Layer 3 of a small transformer language model trained on English Wikipedia (8 layers, counted from 0, width 128).
A neuron's activation on a vector x is GELU(weights . x + bias), where the dot is the dot product.

Input weights of the MLP neurons that the questions are about. A number n stands for n times 0.003.
n18 (bias -0.008): 24 33 -1 10 -21 45 23 -18 23 -21 -39 10 6 -15 34 10 29 20 -5 12 42 31 16 29 18 -32 -34 19 49 -13 -10 -29 24 -10 11 -4 22 2 1 -21 -21 -23 6 -4 36 -14 -12 -30 8 -21 -4 -48 -15 -20 -37 1 -26 -24 -3 22 13 34 34 46 -26 -4 -42 -9 -16 25 -47 9 -39 -32 6 -29 1 -29 1 -2 5 -12 -15 -4 -24 -20 -6 -28 29 4 17 0 8 -1 42 -29 -34 -2 1 -16 -8 -10 -6 7 -14 38 36 -18 12 -8 -14 -56 21 26 37 -15 3 5 6 18 1 -24 -1 9 -13 -32 7 -26
n36 (bias -0.134): -9 -30 37 28 9 -14 -16 40 36 -28 17 -1 9 27 27 -13 -2 30 11 -11 23 -49 32 -36 17 13 -45 32 17 -45 26 -26 -8 -6 -41 41 0 2 52 -5 12 19 27 43 -49 -29 -58 -35 -43 7 -10 -13 8 -27 36 -13 -7 -27 -1 10 18 22 10 -10 72 -20 16 11 12 -17 17 -13 0 25 17 -12 9 17 -38 -11 -6 44 -11 0 -23 -52 -14 -5 -5 42 -32 -26 -9 11 37 -14 -8 -27 -10 6 29 -35 -41 -62 -27 3 -3 44 -55 28 37 3 15 53 -6 23 -17 -34 23 19 -37 23 -36 -31 16 -7 -46 3
n58 (bias 0.030): -64 -12 -1 -6 17 43 -56 -11 -11 -34 -30 -17 15 -14 8 -1 -6 15 38 -14 18 -10 -29 4 19 -13 6 -18 24 -13 6 10 7 2 -45 -27 -19 9 26 -9 31 5 -34 45 -34 -11 -13 -24 -38 -18 -17 47 5 -4 -39 21 50 -31 1 16 -11 6 -25 66 18 9 -3 36 15 22 40 20 -1 53 -26 -46 2 -24 -22 26 -5 18 -11 -10 -32 -23 9 -38 -17 -13 3 -19 0 -17 26 -15 23 -13 7 -1 -17 8 26 -21 6 -23 20 -26 -17 33 -29 -11 -11 30 34 -6 12 -14 -7 18 -19 28 -39 -8 54 -22 16 6
n63 (bias -0.041): 7 -18 -31 29 -11 -2 43 12 -6 -25 28 -1 13 17 -14 -34 -24 -34 55 -16 -37 -14 -6 -3 5 3 -15 -54 -28 -20 20 4 14 -11 -26 23 -6 -4 62 1 17 1 7 0 12 -9 7 26 9 -35 -9 -11 -22 -39 -31 -1 1 -39 21 8 -44 15 -26 -23 27 -10 3 15 -3 12 -16 -40 49 25 -3 17 26 11 23 16 11 -18 6 10 18 7 -20 7 -18 -5 39 2 -15 33 -7 17 -33 29 4 8 4 8 -14 -15 -25 32 48 -3 -35 -42 27 24 19 -2 7 22 -47 15 23 -28 -6 27 35 24 14 9 10 43
n102 (bias -0.056): -2 -16 18 -11 34 62 -5 -2 -50 -33 -19 -15 -19 3 12 -69 -37 21 6 27 -38 -30 27 2 -49 -26 8 -10 -24 18 22 15 0 -23 6 -17 21 -10 -15 -26 -16 35 26 -2 37 18 -41 13 16 48 -32 -3 -1 -14 36 -35 19 -9 -7 -17 -46 26 -2 -38 -64 1 -8 30 -25 7 17 -30 20 -68 23 24 15 2 33 -45 3 -14 -7 2 -7 -29 -13 18 17 22 -16 -39 20 46 4 -6 0 8 37 69 11 -31 0 -24 -54 2 32 -5 15 -8 -6 24 -11 -20 -3 9 -6 -20 54 -6 -29 -16 -11 13 31 -11 -31 -2
n111 (bias -0.109): -11 21 14 8 -21 36 49 -31 30 4 -21 2 -17 9 -16 18 2 33 6 2 12 51 40 -11 34 -2 25 -40 60 -10 15 -3 23 17 15 20 60 -7 -7 -27 -30 32 -2 57 -19 -9 -3 -17 0 -23 -48 -12 17 52 16 54 11 -11 -24 -3 -5 36 52 -25 -14 32 -49 5 50 1 30 12 -15 16 -3 0 19 -13 -19 -17 2 -8 -22 20 -57 7 25 38 16 29 2 6 -21 -30 -27 -42 -43 -21 11 -51 -8 -10 -14 6 23 18 1 -22 45 8 -18 40 -11 24 -23 -50 -26 26 -10 -11 10 24 -3 -2 -5 -39 -12 -36
n122 (bias -0.037): 21 -8 -7 -8 -5 6 -45 -29 -16 68 36 10 13 -10 -12 -12 5 -25 -37 1 -18 50 -18 7 6 7 -30 -32 -22 29 23 -10 31 4 -29 4 -36 -43 22 1 -23 -24 -11 -6 -17 -7 6 2 -7 3 14 -24 14 21 -3 23 3 1 31 19 -28 12 27 1 7 8 -12 10 -28 -26 6 -20 28 56 -57 47 -16 -34 -23 4 -56 30 -25 11 8 -10 47 -1 -31 44 33 8 32 9 10 -17 -12 6 -7 -20 2 -11 15 36 46 6 37 8 34 -20 12 -20 -35 -21 22 -35 51 42 17 -1 18 15 -28 -16 1 -8 -7 -25
n165 (bias -0.097): -29 -9 -11 -20 -30 -1 -30 46 -14 -16 -14 -27 27 -44 -19 -18 -25 27 26 -34 -24 -16 7 14 -4 35 7 -11 33 -7 13 -30 18 -17 -24 3 1 6 23 -5 -29 3 6 15 28 -55 6 -9 -8 9 12 34 -43 20 50 1 4 -12 -21 -6 -15 2 23 28 8 29 29 14 41 39 59 9 10 6 -20 17 -8 5 10 -38 15 6 22 -13 2 -8 6 27 3 -22 -3 -28 -31 -10 27 28 -6 14 -8 4 1 -37 -50 2 -31 6 32 -38 -35 3 25 7 -5 14 -15 -14 -28 38 -48 -14 -26 3 -22 1 1 -4 -14 -29
n184 (bias -0.067): 31 -10 -2 9 -8 3 -9 -9 -36 10 22 -30 2 61 -36 4 -9 9 52 26 27 13 14 12 37 0 -12 5 -1 -32 -7 8 25 20 8 -50 -1 3 5 52 -27 19 -4 8 -9 -55 -40 9 -9 38 -1 14 -1 -11 -12 -6 -26 36 29 1 25 -8 -25 53 -23 -13 -10 -1 -46 -7 -5 0 -10 25 -23 -15 0 4 32 3 -32 1 -9 14 -22 -14 34 4 15 -2 -11 -6 -20 -6 -21 4 -31 29 -28 -22 -54 -22 -35 0 -21 -24 -54 -24 -7 2 -22 46 42 -25 24 0 6 10 18 10 -22 -34 25 -18 -14 -9 -14 -23
n194 (bias -0.081): 2 37 5 -27 -2 -44 -37 6 33 -19 -2 -18 -10 0 -6 -22 11 51 21 56 -18 6 22 1 12 8 -8 38 42 -17 14 9 23 30 -22 -11 2 19 22 6 21 53 16 -11 36 13 -7 -8 -14 -29 -10 -2 2 -3 -57 33 -7 -2 0 10 -8 11 -5 -22 -14 -1 30 -33 -44 -7 14 8 -17 6 16 -2 3 52 -7 -9 23 10 8 33 -14 39 3 -5 25 -23 11 -4 27 32 -17 40 14 -32 -30 36 -10 -11 -5 -20 48 1 25 -27 36 -8 11 9 -56 15 -43 27 8 20 -36 -23 4 -31 10 2 -37 -1 10 -30
n212 (bias -0.049): -7 25 -25 27 22 -21 30 10 -15 22 -5 -7 9 -29 -20 22 -41 -47 5 12 14 12 -3 17 1 32 -25 -1 18 11 8 -12 20 13 -34 11 -6 -5 21 -20 11 26 17 17 -18 27 23 -7 53 7 36 -35 22 -12 -7 19 -18 22 -25 -9 11 -34 20 23 -24 -20 23 -14 4 -12 21 37 4 25 -25 44 -2 -1 23 -12 37 -19 30 -3 -16 4 21 3 -5 -23 -16 33 -13 23 2 -13 28 21 10 27 29 7 -24 25 8 8 -47 26 -28 0 -31 -25 0 2 -17 49 19 3 -3 9 35 13 -15 -20 19 -14 -20 -28
n251 (bias -0.106): 9 11 1 -24 26 14 35 42 37 -2 -26 -35 -16 33 3 -25 24 24 2 -5 -20 1 -6 39 8 -5 31 -34 18 -20 -6 -4 -38 4 -21 -22 -25 -27 -19 -9 0 34 -24 -7 -4 -29 -1 -6 26 1 18 30 30 -7 -17 -24 26 -41 15 -20 17 22 -15 -41 3 -23 26 -21 30 0 12 4 14 19 -27 -1 18 -12 31 22 39 -12 21 48 17 6 -21 -30 12 -37 1 -12 18 -3 41 -15 34 -10 -20 9 -23 37 11 11 18 -12 16 -6 13 6 9 -18 5 -20 17 -8 17 37 -35 -7 14 -22 0 7 -22 -14 22 28
n259 (bias -0.044): 1 -49 -9 -33 1 -8 -8 -8 10 3 -4 -35 -31 -2 -8 -17 4 9 -28 -32 -6 -24 11 14 12 25 -8 -23 -26 35 5 10 23 -55 -3 32 10 27 -8 -31 20 -13 10 19 35 6 1 4 2 -8 17 -11 14 2 1 -5 -19 22 1 -9 -23 -2 8 31 5 7 15 16 25 4 26 1 66 8 -5 -5 -1 24 4 -37 8 -5 -5 13 17 -37 15 -19 15 -21 29 -28 3 24 29 21 -23 -11 -20 10 -37 19 -1 9 -14 -26 -26 6 11 -18 -16 -33 -41 16 -3 -25 -14 -8 25 27 -22 15 -11 -9 -1 -22 40 16
n272 (bias -0.161): -16 2 18 34 -16 44 4 -18 23 70 35 -17 -20 30 48 4 -48 10 -27 -21 12 14 7 0 1 -3 -18 17 15 18 -35 9 -11 31 -2 2 -8 37 10 -10 -43 -10 12 -18 -6 -43 -1 -14 7 6 -47 -48 -10 -16 13 41 -1 -25 8 -10 -4 25 8 43 21 -7 3 44 -36 39 28 -1 8 -8 -37 17 19 -1 18 12 13 -11 -5 47 22 39 31 36 -2 28 -65 11 -4 17 8 -5 9 14 25 0 26 -24 -3 -35 -30 -7 20 -13 -4 -47 -13 -27 20 -49 -29 26 17 -4 -1 -38 -3 -41 25 35 -20 -40 -38 -32
n276 (bias -0.125): 13 32 -9 -9 5 6 36 1 31 -20 -11 13 -3 -32 -3 5 -9 -16 -28 -3 -28 31 1 16 12 -10 -20 -8 12 -9 -9 -18 14 -6 38 -17 0 25 35 -27 14 -16 -20 27 40 11 -17 -35 -10 3 32 24 -18 -6 -21 34 -16 8 -15 1 -11 23 5 -10 55 -28 -24 16 35 -34 17 -13 -26 -13 -5 46 38 17 -42 5 -10 23 25 31 -13 -22 -34 5 -6 22 -21 15 -75 -8 95 17 -25 -29 -8 -24 16 -9 21 -3 -9 -13 16 -15 18 -24 15 48 7 34 17 -21 -32 5 8 27 -25 13 7 19 6 -9 -38 2
n325 (bias -0.072): 31 8 9 15 -16 12 0 25 31 3 3 -17 67 -21 -41 -20 16 -14 5 -12 38 17 6 24 -5 2 17 17 42 27 -24 -2 3 -10 -2 18 1 -25 34 -10 7 -31 35 9 30 -19 63 5 19 0 5 -14 -16 -32 -25 -19 3 -19 6 -30 -10 -1 44 -16 55 -24 -43 17 -7 12 -5 1 -4 -23 -37 -11 33 6 -5 -55 -1 -8 -33 13 -17 -5 18 35 28 -34 -1 14 -18 4 -16 14 -68 -1 11 -12 8 1 -22 -1 28 -5 13 -14 -9 15 21 17 -23 12 -3 -26 -35 45 -55 -14 -5 38 12 -6 32 -11 -30 -5
n327 (bias -0.128): 10 -12 -48 1 -6 24 -21 0 -9 3 50 -42 12 21 14 25 -25 -20 3 11 -7 -31 12 -14 -17 23 -5 35 -13 31 -12 29 18 -8 -29 54 -3 5 -12 -40 6 -12 -1 -6 -22 3 -21 3 -15 7 5 -50 25 4 -5 18 3 18 -12 -41 -20 -11 -6 30 58 34 -8 28 18 8 2 -38 -8 -9 -7 22 4 8 6 21 15 -4 9 -13 58 1 -17 -21 21 -1 -13 -22 0 7 -23 35 30 -12 4 14 -28 -33 -17 6 -22 4 -9 10 10 5 11 -4 -42 45 -28 -27 11 -35 47 -15 19 13 30 9 10 56 4 2
n336 (bias -0.157): 22 46 -33 55 15 11 1 -12 10 16 39 -35 -44 31 50 -34 -33 -12 18 13 -14 -43 18 47 -34 11 -8 45 25 -18 39 -32 -14 -73 8 -11 -40 26 2 11 21 37 29 -51 -10 -15 29 -25 74 -5 -24 9 -4 -49 6 -19 -15 14 -10 0 7 -18 16 21 -18 -32 30 21 -32 -9 17 39 -3 10 -61 14 71 -19 14 -4 -12 1 11 2 -12 12 16 -4 0 10 -20 8 42 -18 -23 -6 21 -70 -1 7 63 37 22 30 -68 2 -26 1 -8 -40 -8 -52 -20 9 -9 -4 -10 -22 37 -42 -17 25 10 8 35 13 16 5
n363 (bias -0.043): -5 41 11 -19 1 14 -24 -1 17 9 -40 -21 -1 20 -30 -21 10 3 48 27 -12 -10 -16 -13 1 28 -23 -27 17 21 0 -8 25 31 -14 16 -31 -19 15 -8 52 15 6 -18 19 -65 -8 32 1 -6 5 -13 29 4 -15 21 -3 -14 55 -35 28 -36 -29 -8 -18 41 14 11 7 21 14 18 1 64 6 34 -4 40 3 -2 -52 17 -19 11 30 9 12 21 27 -30 -16 44 29 51 20 1 46 5 -2 33 3 18 -14 -46 1 -3 -21 -4 1 -21 -26 40 4 17 -13 10 -31 50 32 -40 -17 32 -22 -17 -22 -5 -8 21
n364 (bias -0.053): -43 -18 -9 -34 -6 9 26 20 -5 -11 -3 10 -4 -5 23 10 2 18 25 40 -17 61 -18 -22 -10 8 -9 -52 29 -8 17 29 13 -4 -40 -11 -2 -27 30 -9 -5 22 -15 6 -46 -2 21 15 -46 -8 -1 -21 14 -3 -12 39 41 -1 -25 -11 9 13 2 -15 -31 -13 3 1 -7 22 3 1 3 62 -20 8 -31 -17 -2 -19 12 -56 -33 5 -25 29 9 -9 -35 -18 12 -22 -8 -19 -10 32 34 15 -18 -13 -28 -40 -18 -27 -20 -9 9 12 12 8 -20 20 41 6 -19 -7 5 -9 12 -39 15 0 -31 50 -9 -26 5 -9
n371 (bias -0.005): -16 17 -11 3 -1 -12 -45 -79 -12 -11 3 44 -14 34 34 38 -2 16 -26 -40 -2 -6 1 -5 14 -4 -4 -17 10 -59 83 13 -27 -2 -14 49 8 -26 -8 8 19 22 10 13 -20 -37 -29 1 20 21 -30 -25 5 -7 -18 -7 29 -19 12 22 -12 2 12 24 13 -51 -8 -31 -5 23 -13 -33 1 5 -4 -33 2 -12 17 3 -19 -39 37 2 -9 -3 50 -3 -25 34 -26 40 20 22 13 37 -33 -13 19 3 35 -28 -29 11 5 -41 49 -19 9 27 12 22 -13 -13 -34 13 -34 14 -45 7 14 13 55 5 22 -29 16 -18
n397 (bias -0.115): 30 -24 -7 -9 -42 37 -34 21 -13 8 -9 22 -21 -39 25 22 -24 15 37 -12 -40 36 -12 40 29 -11 13 5 -17 -30 45 -50 -38 36 -44 8 12 -5 -37 -13 7 -6 -23 6 -35 -31 8 -11 21 23 -29 -17 30 5 14 -24 37 -24 -15 38 45 5 9 -7 -8 -34 -23 32 30 33 46 55 14 7 -18 -28 27 47 8 1 13 -15 -32 22 -3 -9 -18 38 -7 -25 -6 -9 -46 -23 50 -27 -19 -21 -31 -4 40 -4 -9 -22 25 29 34 4 7 10 11 18 13 18 -37 10 11 33 3 -20 -1 17 3 38 4 16 17 -17
n434 (bias 0.017): 4 1 9 -12 -11 -49 -37 25 -12 -15 -30 -30 -34 15 -21 -55 30 -24 -10 30 1 -33 10 6 8 -15 -50 28 -28 -34 19 18 -4 -22 17 14 -13 49 20 4 -7 -31 32 22 -32 16 0 34 27 -20 -14 -7 -25 -26 10 -6 -5 5 5 82 3 24 -19 18 -21 31 27 -10 -66 -3 15 -47 -2 38 51 27 -18 -18 10 47 12 -17 18 -3 17 -9 -11 48 23 -26 19 -5 -45 -44 9 -14 -19 44 32 -1 -14 -15 -19 -12 -16 18 -14 50 -10 5 8 63 -6 24 -14 -41 -15 39 6 17 -58 6 -3 2 19 -34 -14 -12
n435 (bias -0.110): 31 -24 37 3 20 4 -13 -18 40 30 2 6 33 -12 -27 -14 -26 25 2 23 -26 -25 22 -25 9 20 -1 17 32 2 42 -5 28 6 2 -14 -13 -45 1 64 2 -14 -56 -5 -2 -13 10 -14 25 13 -10 -40 5 -3 31 -10 0 -31 -6 -26 50 26 -31 55 -27 -23 41 -6 35 17 30 34 -15 -20 -54 -2 33 21 9 -12 5 -5 -24 8 7 -8 54 17 23 -8 -12 16 -8 1 -34 12 17 -10 -9 -35 21 -17 8 31 39 -53 10 26 -34 -29 -3 41 -8 18 -3 -15 -5 35 40 18 -4 -6 2 -36 -4 81 4 3
n442 (bias -0.063): 3 -25 20 -15 -25 -16 -5 -18 -4 -6 30 6 17 -29 -26 14 17 -12 -45 -9 -22 -9 27 -32 1 -23 14 4 -2 -25 22 21 -7 4 -73 -32 -32 -17 -22 10 19 3 -9 7 -8 -22 14 -50 -33 -4 -24 13 8 11 38 15 -4 27 23 16 16 14 16 -9 -8 30 18 -11 -9 -43 36 -36 33 1 22 -21 38 12 34 -3 -19 -20 2 1 -28 19 21 -16 40 6 30 16 17 -10 13 -16 -16 1 8 -20 -10 14 -7 22 -10 -12 -3 -10 11 1 -17 27 13 8 1 -1 -27 10 -1 14 -30 -3 -26 -41 25 -48 25 8
n476 (bias -0.043): -7 1 -52 7 2 -21 -3 23 17 37 -11 -20 -19 8 -20 -14 -12 -5 -10 1 -8 -20 -2 -43 14 -8 -16 8 -21 17 2 24 8 -16 11 -5 -26 15 -4 -47 21 -4 -5 -2 -11 17 -12 6 5 -25 -6 -6 -48 -21 2 41 -5 -13 29 59 2 -26 7 21 -25 -3 8 -6 26 -12 44 -13 -34 33 -16 -26 31 5 -16 47 24 -3 45 23 -3 -49 30 -10 19 -19 16 -39 3 4 7 11 -26 -28 -50 20 -21 15 19 -4 13 -31 7 -33 11 2 12 39 -24 35 -1 -4 10 -4 -15 -5 4 -1 23 -18 9 10 -22 3
n491 (bias -0.185): 15 -35 14 -31 28 30 5 18 -4 -3 -1 -43 -6 26 29 15 -4 24 -17 -15 26 8 24 -19 -18 34 1 28 -11 -1 -10 24 1 14 -1 -11 13 17 -14 3 -18 -15 8 10 -20 28 -31 -1 2 -24 -8 -1 -11 5 -6 5 -10 -22 19 9 10 8 28 2 39 65 -2 5 39 21 15 -29 -36 -10 20 -20 18 -17 -35 -17 -6 5 23 -19 3 11 8 -47 21 8 -60 18 -29 51 4 19 46 9 19 -30 -14 14 32 -3 -1 -21 0 -15 20 34 -10 13 9 24 -28 -40 -31 1 25 -10 -1 6 -47 3 14 -11 -50 31

Each question shows a token from some text and the vector x that enters the MLP there. A number n stands for n times 0.056.

"ably": -29 9 -31 4 29 -6 -4 -12 10 -4 -3 30 -42 -23 -12 1 24 -19 6 -37 -3 -15 7 -23 8 -37 15 68 47 15 -13 40 -17 -15 16 -6 -9 -6 27 4 -21 -34 -9 36 7 -5 24 15 -26 8 25 3 1 9 -2 -22 3 28 0 7 27 -8 -23 -48 -5 37 -14 -44 -19 34 -22 7 -17 8 -31 -33 -11 -6 -10 -32 -4 34 -21 -25 5 25 16 0 -23 16 3 -11 -29 0 29 -68 10 26 -19 29 4 18 0 12 1 -13 25 1 22 10 -24 -9 15 -38 20 12 -5 -18 39 -29 13 -4 15 -32 -17 23 11 50
Which neuron fires most, and how strongly? n18, at about 0.14

" Ta": -52 5 -7 -16 12 -21 6 -9 16 5 9 7 -36 -20 -22 -30 3 8 7 -40 18 -5 -13 -32 3 -35 0 33 29 20 7 55 -9 14 -2 -29 9 16 12 4 -5 -23 -19 17 -9 6 30 -5 -38 41 38 7 -6 28 7 -15 -14 18 -27 6 21 -10 -32 -34 1 18 24 -28 47 -9 26 -25 -29 -25 -19 -45 -6 0 13 -37 7 5 21 -17 9 48 18 14 -17 25 -4 -2 -28 8 11 -42 -10 8 -7 28 -10 13 -6 23 -13 21 14 -36 12 29 -11 -15 -7 -59 26 35 7 -7 56 -23 -2 9 3 -3 -25 38 -3 -10
Which neuron fires most, and how strongly? n442, at about 0.44

"ip": -39 6 -1 -16 8 -23 -13 6 -13 13 4 17 -56 -31 -26 12 5 -1 23 -64 15 -5 -29 -13 -7 0 10 45 43 4 7 38 9 -1 -33 -6 -17 11 38 -11 -14 8 22 30 16 -5 26 3 -18 24 34 -20 23 45 -21 -27 -15 21 -9 6 -3 -4 -12 -28 6 19 4 -51 23 8 -1 4 -3 -25 -31 -19 -20 -15 13 -47 19 19 -13 -20 -21 40 5 7 -14 9 -36 -6 -3 27 16 -52 -5 11 -13 20 -15 3 28 33 -8 25 12 -19 7 18 -26 -21 4 -25 11 30 -28 3 42 1 28 13 7 -11 -32 22 -10 23
Which neuron lights up most? n212

" of": -22 -4 -19 29 28 -14 -5 -15 -11 36 29 30 -54 -25 -8 14 3 -2 11 -20 -2 0 14 -22 -19 -8 23 39 28 16 -13 44 -11 -5 -14 -8 -7 23 28 7 -21 -21 -4 9 -17 -25 42 -1 -22 -2 18 -32 18 31 -5 -7 -11 24 -6 1 11 3 -13 -21 11 21 3 -58 0 10 -2 4 -7 -20 -46 -47 4 -10 7 -26 8 28 18 5 10 8 -10 21 -16 39 2 -17 -6 24 23 -80 -5 -4 -2 31 6 -2 -15 33 2 -3 -2 -33 28 9 -20 -20 3 -53 4 -8 -3 -11 57 -38 11 -3 28 -14 -30 22 -1 16
The two highest activations, in order: n272, n122

"T": -16 14 -16 -3 26 -16 -11 7 -19 18 22 26 -47 -17 -29 -15 6 0 -6 -50 54 -21 -7 -23 14 -23 1 54 44 -6 7 46 3 2 6 -26 11 21 21 5 -1 -38 -12 31 -28 -20 13 14 -32 30 33 -17 -11 11 1 -27 -19 31 9 6 30 12 -31 -38 9 10 30 -28 14 -11 -9 -30 -15 -9 -16 -40 -1 -1 3 -5 22 23 7 -14 9 45 6 5 -6 30 -23 1 -35 -12 25 -57 -7 -6 -2 3 -5 -1 5 -1 -11 27 4 -9 -6 29 -22 -7 -14 -43 39 13 -12 -17 48 -19 -5 8 22 -38 -31 44 -7 8
Which neuron lights up most? n36

"p": -33 7 -19 26 11 -6 -17 -12 -8 2 14 31 -59 -18 -31 -5 5 -9 14 -54 26 -14 -5 -10 -4 -28 31 47 39 16 23 53 11 0 3 8 -11 14 6 17 -20 -11 -8 29 0 -21 38 18 -18 29 15 -17 11 32 -42 -21 6 1 4 -8 22 5 -16 -15 10 18 -4 -40 14 -23 -14 -16 -15 -24 -5 -27 -16 -30 9 -28 35 6 -5 -30 29 27 -8 10 -22 16 -12 -5 -15 17 21 -72 0 -5 -1 11 -21 -22 -4 4 2 23 9 -39 10 37 -11 -10 2 -38 33 6 -22 -3 48 -5 28 15 17 -13 -26 44 -5 15
Which neuron fires most, and how strongly? n327, at about 0.33

"s": -35 -12 12 5 13 -6 -10 -11 -12 12 28 15 -51 -18 -17 -11 -15 -2 4 -36 11 2 -8 -11 -13 -13 26 42 33 20 2 69 -15 17 -14 -9 -10 14 38 39 -15 -24 -17 29 1 -28 26 5 -42 12 34 -8 7 36 -30 -46 -4 8 -21 0 15 4 -17 -17 -14 34 5 -42 24 22 0 20 -26 -25 -1 -35 -18 -3 6 -40 5 16 -28 -4 12 54 8 7 -28 -9 7 -30 -11 23 13 -59 -4 -8 6 10 -22 25 -3 21 -2 10 12 -15 19 18 -1 1 16 -49 11 30 -10 19 48 -35 -14 8 -12 18 -37 17 9 18
Which neuron fires most, and how strongly? n364, at about 0.57

" O": -51 18 -24 -3 17 -7 1 -8 3 8 17 9 -31 -5 -17 -28 0 15 -3 -42 6 -4 -4 -23 -16 -30 -10 43 41 1 5 56 -10 -3 15 -8 -10 43 9 11 -3 -15 -8 21 -15 -20 38 19 -29 54 22 -13 4 30 -4 -12 -4 49 -7 10 5 3 -48 -25 8 0 21 -47 28 -3 -3 -26 -36 -14 5 -39 5 -8 5 -43 23 28 24 -22 34 19 6 14 -22 44 -4 -8 -16 4 25 -54 -4 -4 -15 6 7 9 -20 3 -11 5 18 -46 15 8 -11 -7 -24 -36 31 9 0 -3 47 -36 9 -4 20 -34 -42 38 1 15
Which neuron lights up most? n476

"3": -20 15 -38 10 13 -6 6 -8 -5 10 22 32 -42 -16 -45 -15 2 -13 20 -25 13 -7 -10 -12 2 -25 31 48 50 10 -2 47 -25 -12 34 -12 -27 9 37 17 -10 -47 8 30 -20 -16 47 3 -48 43 18 -11 -8 56 5 -46 -10 -17 -14 3 14 5 -2 -42 -16 9 14 -32 17 -1 -15 17 -31 21 -14 -31 -6 -13 -1 -26 -1 2 0 -4 23 37 -1 21 -25 18 -11 3 -27 -2 4 -62 -19 -5 2 -4 -10 24 -20 -15 0 35 16 -33 20 24 -19 35 0 -33 -1 17 -14 23 40 -30 2 10 13 -14 -32 43 -3 28
Which neuron lights up most? n111

"stone": -34 28 -24 -11 24 -17 -4 -12 -13 13 17 32 -43 -22 -37 -17 13 -11 16 -42 14 -22 -19 -10 -9 -23 8 66 36 22 -8 26 -21 2 -3 -10 -3 -3 22 20 -33 0 1 20 16 -3 9 7 -24 14 25 -12 -5 48 -3 -25 -29 11 -5 8 20 -6 -12 -9 -6 39 25 -43 16 22 -15 33 7 -21 -30 -41 -18 10 4 -40 -12 20 2 21 25 34 9 13 -21 -6 -12 -38 -16 23 6 -39 -17 -18 0 6 -43 15 -22 -7 -24 8 18 -43 15 10 5 -3 1 -39 8 28 -11 27 47 -18 7 6 24 7 0 25 6 42
Which neuron lights up most? n165

" information": -15 9 -38 10 29 -28 6 8 -6 14 -7 -1 -51 -12 -44 -17 -10 -2 12 -39 1 -19 -23 -28 -17 -18 0 60 29 17 -6 17 -17 -19 19 -26 -15 22 24 26 -20 -29 14 49 24 -25 2 7 -18 22 37 4 11 19 -24 -20 -26 22 4 -5 4 1 0 -36 -7 26 28 -55 -4 9 9 -7 -21 3 -29 -38 10 -26 4 -20 18 26 -12 13 5 1 -1 11 -31 11 -17 -32 -17 8 27 -58 4 -1 16 6 -4 28 4 26 1 11 51 -25 21 22 -13 -16 11 -36 30 16 -18 23 35 13 -7 9 33 -27 -21 20 0 55
The three highest activations, in order: n251, n476, n276

"|": -49 24 -18 -2 38 -3 3 -2 -21 13 -2 13 -36 -10 16 2 0 -4 7 -23 -12 -21 -20 -21 5 -20 19 53 40 14 -2 46 -49 0 -3 -19 -27 35 21 -5 5 -22 -16 29 -10 -9 41 -1 -47 16 12 16 -10 28 -6 -35 -38 -2 -9 13 43 7 -26 -38 -6 25 25 -32 12 20 11 -16 0 20 -11 -40 -7 -16 -15 -20 1 42 -14 -6 9 35 6 14 -11 39 8 14 -47 22 20 -50 -22 6 -9 21 -5 -10 -18 -21 -4 -9 11 -22 15 25 -19 -3 -16 -53 0 23 -4 -21 40 -23 -5 12 33 -2 -16 27 8 31
Which neuron lights up most? n58

"Current": -65 20 2 5 36 -21 5 -4 -5 30 23 20 -32 -1 -5 -1 26 -12 28 -34 34 -1 -17 -34 2 -18 -3 41 38 27 -5 57 -14 6 12 -16 -4 18 13 -13 -11 -22 -4 38 -6 -20 19 5 -26 -8 34 16 -19 21 5 -44 -18 -4 -9 25 24 -3 -18 -39 14 13 22 -33 0 -8 14 -9 -49 18 -33 -59 -2 -32 19 -42 5 15 1 -1 28 19 15 -2 -14 16 -8 12 -8 -10 27 -42 -37 -7 -4 14 8 -6 -6 -4 24 0 14 -54 21 15 -19 -13 -13 -44 19 21 -14 -9 38 -10 -10 2 45 -10 -34 22 -5 32
The three highest activations, in order: n476, n58, n371

" |": -40 19 -23 15 16 -14 -9 5 -18 -10 -8 14 -43 -28 -35 -10 -9 -6 17 -9 -7 -9 13 -19 -4 6 34 50 29 1 5 35 -26 9 -2 -10 -21 16 38 -4 -20 -17 3 10 36 -28 33 13 -50 28 26 15 7 29 -11 -19 -14 -7 -15 1 23 -16 -39 -45 -5 12 11 -47 15 34 -7 12 -6 5 -13 -41 -6 9 -7 -29 6 34 0 -14 31 52 -7 28 -28 18 16 -12 -28 13 28 -49 -11 -3 -3 6 -23 19 -7 -3 -4 6 1 -24 27 23 -12 -41 10 -46 -12 12 -21 16 49 -21 1 14 -6 -8 -17 42 19 30
Which neuron lights up most? n363

"turn": -33 19 -22 -13 33 3 -1 -18 -12 6 28 41 -54 -10 -25 4 -5 -10 16 -54 19 2 -25 -23 -14 -19 38 48 39 -12 -6 43 -13 -2 1 5 -17 13 29 16 -19 -22 12 20 -1 -15 12 4 -17 6 35 -25 -10 34 -8 -10 -27 20 8 18 14 1 -23 -25 -6 52 17 -53 26 27 3 13 -4 -2 -41 -50 -16 0 -12 -26 -3 18 -42 -7 9 19 19 20 -24 34 -4 -11 -11 13 -7 -42 1 5 -11 27 -13 -15 -22 17 14 21 10 -43 4 28 -3 -5 -3 -27 4 26 -32 6 40 -19 4 12 29 -11 -36 31 2 16
Which neuron lights up most? n371

",": -35 25 -43 0 23 -7 -7 -6 -3 3 -1 23 -40 -16 -29 -7 -8 -3 6 -13 -2 -21 10 -34 -2 -14 19 68 43 9 -25 30 -11 -6 21 -13 -17 19 37 12 -22 -17 5 5 -16 -35 24 14 -48 10 22 -8 3 30 -7 -17 -29 4 0 13 15 5 -29 -21 -10 41 12 -47 10 6 -3 -6 -27 -2 -5 -37 -5 6 -12 -24 26 37 26 -2 17 49 5 -7 -11 27 -12 -20 -32 23 36 -60 -5 -19 -24 -7 -21 7 7 9 13 3 18 -8 28 9 -39 -14 24 -32 -3 -17 -2 15 49 -18 10 18 2 -28 -27 34 20 33
Which neuron lights up most? n491

" ": -34 14 -24 23 18 -27 -10 -1 -3 34 1 16 -40 -30 -10 -12 2 0 14 -23 -19 -9 -3 -9 4 -23 17 55 39 2 -7 38 -24 1 35 -1 -11 6 25 -13 -20 -32 -5 40 10 1 10 14 -16 27 17 -20 14 45 0 -23 -10 9 8 -7 13 14 -23 -12 1 -6 23 -30 29 -14 -4 -16 -30 21 2 -44 -5 -13 -2 -50 17 38 15 -17 14 34 0 31 -29 24 -3 -3 -38 15 8 -93 -21 -21 -26 9 -12 3 -11 -4 -5 19 5 -16 26 22 -19 6 1 -42 22 20 -2 9 51 -40 -6 14 11 -29 -24 26 -1 16
Which neuron lights up most? n111